Layer 10 of a small transformer language model trained on English Wikipedia (22 layers, counted from 0, width 64). Numbers have three digits each and are written without spaces.
Take only the direct path to the model's output, skipping the later layers: a vector added to the residual stream pushes a token's score in proportion to its dot product with that token's output vector.

Output vectors of the tokens that the questions are about. A number n stands for (n - 500) times 0.014.
"\n": 412550400489556429608378471615532437581537546561484510500558564480378473474509513384464658352531459641600664546464617474601399540506354352619460584440527598574516465474420570584605530523466550
"oung": 359644390572506400647538511657427519393627356561411452669352628460632393605664542639761378411545588465437667608437531563651480505469835549728617484453473672477506664715600558591468396480555263
"ri ": 556564481431591380629547574441419568367524434486334641580330395679470368627668530476680459376521540443491606559484495656637534630471575451657553542563359565544671547524598441561288425563587319
"now ": 446558485486456385504455485663640584575518329552340429721276585416553289722674511531643250358477563326559549575517602483554461710505500413597645536292457708505589592507560535572434364492583380
"ority ": 408482537557586530663516502608396511407449445431358545583226546625532315675712521587496383579553573388437632586507597484643537742498581413519646578571344497528683610586584664610610374568564307
"ational ": 374564603583515445637409457511348445457418437552470554639340545651422404548505563627588440504419537313479634473455639527639465610571650570462580583506469423554726441517505419678534444363661438
"whose ": 420620368433404461508407485517495524476602395536383503642362556400652433734555370666648481458519611248460708621454478531562430754520469253637533593497397630365630544764685536629531470371758407
"Record": 493761378565475331559593505484554602415375357612478342692428431485580476610591618566650488437451539553448658534444425516587518730460659471802691441625455565539600570561519611722548486365489342
"however": 335699378591560549535359525626516634467604265510414524527149444294565300786630608835827201552527653233387615555443361453573488493500519399782488623526308509487567473613636681679621641332771311
"self ": 477439375492637462569593542651579381333643314543570403697350652478600379587556486630555373594437539485353810654527497623633572669606577519679619428518460713519673412554626527684467422599540436
"sion ": 403762328671511326612500554610594487550403322617453606473291617398602364558600497625630556357551542376276505610591480644623414717350535417600671578478473586574773564405537612607555358555625381
"his ": 521671474467517470583441554681644721328584433386493583659384486483678260527280537558580467580556560440444817670529434691524535773511465441555710567531578539640489505614763415563514569324504352
"porary ": 392675428374635524648606449607472549369408439599500596620336472453626371639464536633664533495465609339383447600459466493669380551390541427712752523518300575457707465443511433673505346482614295
"que": 474492446539489526555520456680588463534470346578458513574437376521500368521574538610535457275536516344480602624614367601599579617406583610664533572515524540438642578648560489633476387410571395
"tiv": 427555532623529487648444447558517522302362287531497584465439418574579278446566381525574409550401552409461724522465537559643502703479355395726646588624658412539648444570591674618402450367609496
"art ": 500514394590543412597570566472429525405650443417494361736309649416549356546576532650556626478524524372509722596483454598569516567487495474637732583545578500563741428506589587578430555562642353
"father ": 398651393473583626609405476746458517447637354422493467696416482549572279757473432623721524624482548309440666564493438558577507680536509452649591553525461616630684537648653481684379441591686301
"−": 333374486498479411662403383564517478430590533487339554557355550550656492627443475624479450444611596497504622463454506537567465666504623477589422551601385470441611561589502539588575526504575338
"Kingd": 184634270526578217862581421661534769244607128500236371769096432654639215865574548695805323505482677234417712777458530706810570897342635351972841656626277874390975603634737654923514463254800222
"marri": 289627413548650438595383485616543526648632352374424640591394518648658208646456489545632551485530593456543650490658399650569461763400506551661694480492429585481660477603587393677430505413535340
"It ": 592719287520513367575561670554610458461549361603301579513357495342410334555454731583581410482385551443596611493399549558555478642546463349789503423436455715605689449479568561661594452434738376
"ces": 464542396633577329578452463585436642364470415435485466453341695584540412668643570603688450385491554459331658524511407521649401671578563508509512617483382543462616524668548500624434367399441570
")": 401563466653548307572459391648413574493525444291543511578546542495474410518481498412496546420643516494456653500494390590621393557561611607504538498599439662434513542509364433630586579455561584
"tical ": 488497491517505330615700372744590557327293277544462658457333511604590328551535523504725484518473554308588593669515546620647411643531497469632503690556345586455625463427547494644442399577591289
"ely": 484398469367453574652449633537453568421588348454486615641124427650517260605651568578688248549448522413605724626457567588645531594467551641723549468492490789448569579589546605623575517413686408
"ier": 553529356517451487611571445622410540555498419479500456583361435620574431544590541579507401434498555300541616567571540674633433617421471438547603598443481511587564556554502519514413489323521425
"species ": 307641325534568452694363528489409717397541378587289482678259621489654303690494597504569455386478573479390572609418664641569532559426425312706619640553256695531790516605553647691652382475601417
"chron": 415560226546699342527469495649475489323429403463404578719331548497616396581506572644550503505498541591431739635500526493591523566466515425586586747556368464611583572470686621704535411440531481
"ment ": 616625453588486494562573522538396497583505553502377628561302486596418377682606368735617601404475525353444638509458467667631450648551471488537538631488323591583585470597639382638429384486698425
"ach ": 476483407486505370654473468452436609382542414526474346500523413402453390532490573624746476531335548255448649568569594538629512585517503412696545444417421616422614424659632465551414585523562332

Output weights of attention head 0. The head adds the sum of these rows, row i times number i of z. A number n stands for (n - 500) times 0.0015.
o0: 457417517501545307164468500637749534470554575393459354441570604557351500546657373718418377557439396459281479609630462691349628473523493582408449582452444461419654476623512619348513428709304447
o1: 691284633598610562421320529560728479463579272520615443622567629572433494635564504418293555534631813507350334306454659619422692482588666394469227524708414599558807660600736459497614468359292432
o2: 429564517584638517846506511556484509554488529807675555266423364458564584443430500534563428390497553536285393428338448761214506804403580661431322349385616242603484433619488559513373521615328495
o3: 431794500452510605553674601484389517682581741558418530500551307335435602642327616345771405485499468246465208720447587458416304371277696307484422531645645411525598460495506264599568555554609394
o4: 543536604620572425698482565451344349625742498467601484609194390564558756401416666420594436472434310778334455545627859500686472235439643447692600723374649177577530354488484495273455620475527682
o5: 373230342276654530521330280673453440570393398547346538482621367636670258572501594676414598493623517626462574575540352461562383719694404613521641563625320359376214652425518276337519744405620658
o6: 644717532636616584465606467643342526341414450624704775387439558627467464337601131501386629669646363479525419593307579584746474486560296501456556439580295455656555509392289482896673389641800529
o7: 546434465576454497404330490324345522614415500649643635566534348532634469377761455674575368330403697280755476611444386779541553768534242582736645593341434703500613626732489607382480487384290632
o8: 602575543413425340400337110638430784532802516294730350385495702540259684688211525261462649257468794405428566551438429443512669581809547790478737379538314584348458526563536639182375470720427524
o9: 441779593558678524464538688331495514258425723426399451542411382729354113483461385623550574745256567491443552591398566526823690408738612458604476716439699403478553439521536323876599374506488661
o10: 501691617448625364469709304457404648561488399359425406460476578551419399455213535424608439531394433643486244700577515422804395667486582363612532424536506643455247217390508448552371364520459627
o11: 494454556548382418298344336752458592389585320435499537503443425528413446290341518503166502574385428316449633469615523497768351478163747484304340820215419420393159279616566702420314705530439504
o12: 487501431449421448644322450440612594294263499542673296676592687512629666514476720433417385250573544620528610499294348358561621572725493402572749694734500483581677670521511806595443622413363447
o13: 550570624266469488610521502387378429664409529625563670137298504617396545478505441663525791427506779439575419548731693282367595487484580679545679619461498441552484581747648452429671595506621288
o14: 420735389462504400613601827322427555395354560575788424502310704519588528630543765546521586427611723290492541400476098482712603431452595529697497475466569741724644218358453542338512535351433511
o15: 479463668246360633405658523743535538660820525273574437872645592387580819344502415557664515409512347492492412598426568486809381520318625541730555630570647601325670727437417342828450355582358476
o16: 348664688583609299614420504225203755483541578358198638412463467387544662323689684347427257643450579382535298293437707537294402445749505619434520646617429359323729358598647541581594417594686717
o17: 449492323561457490378579653515868489561364568660519540492399303323488473496436361570496702520501558617618458767410226434440562517398587474947500495352297521570574529352250644682650567436627444
o18: 672511444572601520372405743366403604668470671552555649571465676564342376438493852579716502378459391409659286716460392666730596336319398641541733523688512586525480410346476447726211636590389345
o19: 471502444366712621859303673416580581696479616523325640445468522728567567340498483444329540625514613462574509531491262521467579512449284716525385744616527542623565621512530387509241577649560545
o20: 531533414483515415456532529520587501312579630468514292378470434145345473520413691328528513661402594837503498507504573579136384334570550452742323478622380424375531507370467714139356447745518633
o21: 385454381493481473533562458196359339543266642628451416757408478732653244441391387514496556608567751423596450400633600448516729308393740678682676571632635465466480673694600691601321625286665650
o22: 297354519627320341501490260619245347438020529386460623402443272680375574247671765527441141486645656691335586554743402548368627523756406238261464582346605477479458519671536426398409587438495665
o23: 600392556266517442555592489524430619568446718496474409465645407821389505246523474669607471657548640379424651687525570580589270488499796505683469501207599379284426686690637492268473435418268433
o24: 260666354581394369630399493367294607647498541511518395515306908596362425657363562732338243517596638311415244532518523245563445540483504373520697401455508558338292814528502235391586168319561622
o25: 595555520478466762371467502583555558404223358218381570439512614727570752365564684588390408077476375473439414602496527436330495596431440468530710502441333515440575580501518588545674613518573629
o26: 291644414593672700411641333366362664648558543310502511515628538440404488531439362677443586558310668621563580519629509305384295505363507668661438479712578350431822499491449534419683742549577546
o27: 487603546573280652501449435560807283448611485291666575472641046415445627428346367427468277247457542392477575697511571609333538483425431630536558221673734714202587566318209282629641574496454570
o28: 651506404590351683604359426778756422682491594437435522453563537482547514549441255527581486493566664421459519600469573583502577344674491358570435245481452687338432654451637139607424502277538471
o29: 582472534377354439317529622346420718567468399521451669396332411520615422329643603546331305247470647409494631358505696633724581606573555331535183284621555456537452637611485554488564494488399608
o30: 504458786307599541372553401572460389285463630630520517348480555683499585575417484397508352538316330482458493603559675552309255296267498628381493489707499333497290534410514537578687605481714474
o31: 618851373659596414617423605652296315447491435338425617601428412520377380495544413446669660433525369733856732678236582652817564520415652530415569535486557513411545535552407558594619475599402739

Each question shows a token from some text and the vector z that the head gathered there. A number n stands for (n - 500) times 0.0038.

"\n": 525603492422435427490535367480477484441508476541602616574488425417606350490544558431468506514641
Which of these tokens does it push down most? "ach "

"sive ": 468555437434435524445498501601499369554471535435517567498461511567542560535456493469460476547420
Which of these tokens does it push down most? "\n"

"form": 541458359406506585499420505508414522529514517354604586568493619626500798588507453627364585504443
Which two tokens does it push up most, strongest first? "ely", "ach "

"sum": 503513489516448446506519541733436364540570551468436622538548565436559614464396407390402542599538
Which of these tokens does it push down most? ")"

"- ": 469614499471454466505405442519508475490575445588568501425512465465588499575476506448416504575522
Which three tokens does it push up most, strongest first? "ority ", "ational ", "−"

"of ": 452510481572464458487452481467592536457478646419475455449568469509529544613515576616513399408456
Which of these tokens does it push down most? "chron"

"see ": 492461485558491497482545524459478505461472504424520405459525584464526519523486522520511496403494
Pushed up most: "ach "

".": 607520445516477360617579466390451427567449453644382496442498447217458398371612409631503546513536
Which of these tokens does it push down most? "ational "

"becom": 527460491565452474492585508466565505491515497522375453550394417490456538582560398519489411504505
Pushed up most: "now "

"and ": 582645451264558570547483409511560526589448520434550404546540561480600726458527565683329611344458
Pushed up most: "tiv"

", ": 444431480556496501451543559476420492430497484465487425458508521484496460525441532475536529474540
Pushed up most: "whose "

"players ": 565425459469575519519540464512545546379486553442536537508429470575460497566500584567526419448449
Pushed up most: "however"

"due ": 469497521419421591437564414487451438463490539519520502458399385536428514558434542492545484598371
Pushed up most: "whose "

"as ": 528466563434501518505492421490459536472506537535491605508423443532460516521510513541543511572490
Pushed up most: "que"

"University ": 523446548497541511488553595395565602521479517382529428469431627494562594576540463499510488297520
Which two tokens does it push up most, strongest first? "ces", "ach "

"born ": 531531443386540533417497473473591570442507556495458526576430532586434524457464544468484391479601
Pushed up most: "art "

"the ": 532554460402513501480503472568545438538497543481540577562489529496536605520480538564429534494485
Which of these tokens does it push down most? "father "

"St": 486317318583599618529518588548264612649431539487425379476613552508374464263446560399462602521536
Which two tokens does it push up most, strongest first? "art ", "chron"

"sub": 494511459430469497525554556646467359564553556440500668513517563549507615501393458381396560616420
Pushed up most: "Kingd"

": ": 475406492513572531433524582447365533552512485477605519418457541547514459578497536445606606438509
Which of these tokens does it push down most? "tical "

"ut ": 423343418595523501534574505505427521504466616406501429416581488527486489487476513520537518451483
Which of these tokens does it push down most? "self "

"oth": 538414353578557548605503571578392456627548464587413523515561593373427596402432394363439540606461
Which of these tokens does it push down most? "marri"

"ross ": 522490469578537500479469464439521536516479573460479485515477507543456540547495463552611383438445
Pushed up most: "porary "

"nec": 217159467741603554715649361699426430637439590366446370425753540463548459384454366466395640610579
Which of these tokens does it push down most? "now "

"Cent": 382411318619541610615543533545450571673369491516239180508767494428484484265517452558487581453520
Pushed up most: "his "

"en": 458406268798496555699623525434445566736435500472354234357809495328467378237532481584435608430372
Which of these tokens does it push down most? "oung"

"eg": 456372347616592640542454563625275625722455452558421322450668574536380490237453494331433614594570
Pushed up most: "chron"

"as": 482390406587610578612594530586403629716430367466366423425570654450413560370444241381396519490616
Pushed up most: "chron"

"Govern": 435426286573525512708614619655492453573440532397394264477743529392419541354565486547440576479579
Pushed up most: "ri "

"fi": 344480177611546576759613394649344570557450301523407112465591407371404541271586307473577655448593
Pushed up most: "ment "

"Su": 394243361646488560594641437590250552558496515477488426436626427492426410419504388425541670425599
Which of these tokens does it push down most? "self "

"or ": 513484501461328560566526494434545381423397518504510648484461404458492498636527516511537500557386
Which of these tokens does it push down most? "art "

"on ": 479390439624496482530546559441383556535458558409467449375563541462406433524497462505585502437470
Which two tokens does it push up most, strongest first? "whose ", "however"

"2 ": 511434701410499551482476440556393525504480560431506715504343434494445513603539513529634452649513
Pushed up most: "however"

"O": 408322447664433531553573626452304518624385517414421394303585535387398342468473376374580626485492
Pushed up most: "whose "

"village ": 505522457493498502465517500569495514487487548465425531547456530531484526464471526450459433495529
Pushed up most: "art "

"fin": 432436403523550423538486489630456580350529444523480522422560653527355596477285415487555566477428
Pushed up most: "ach "

"Louis": 414383309689591542671498550552382525588436346593378251464561577256475461399519332540517628414664
Pushed up most: "\n"

". ": 447453471768451462498603609477506568655467603462400295329567497591505500467484490511542325326463
Which of these tokens does it push down most? "ely"

"Ed": 308328336739516696622537507670361545584452460465310353502828565445374422271523544366496537604560
Which of these tokens does it push down most? "now "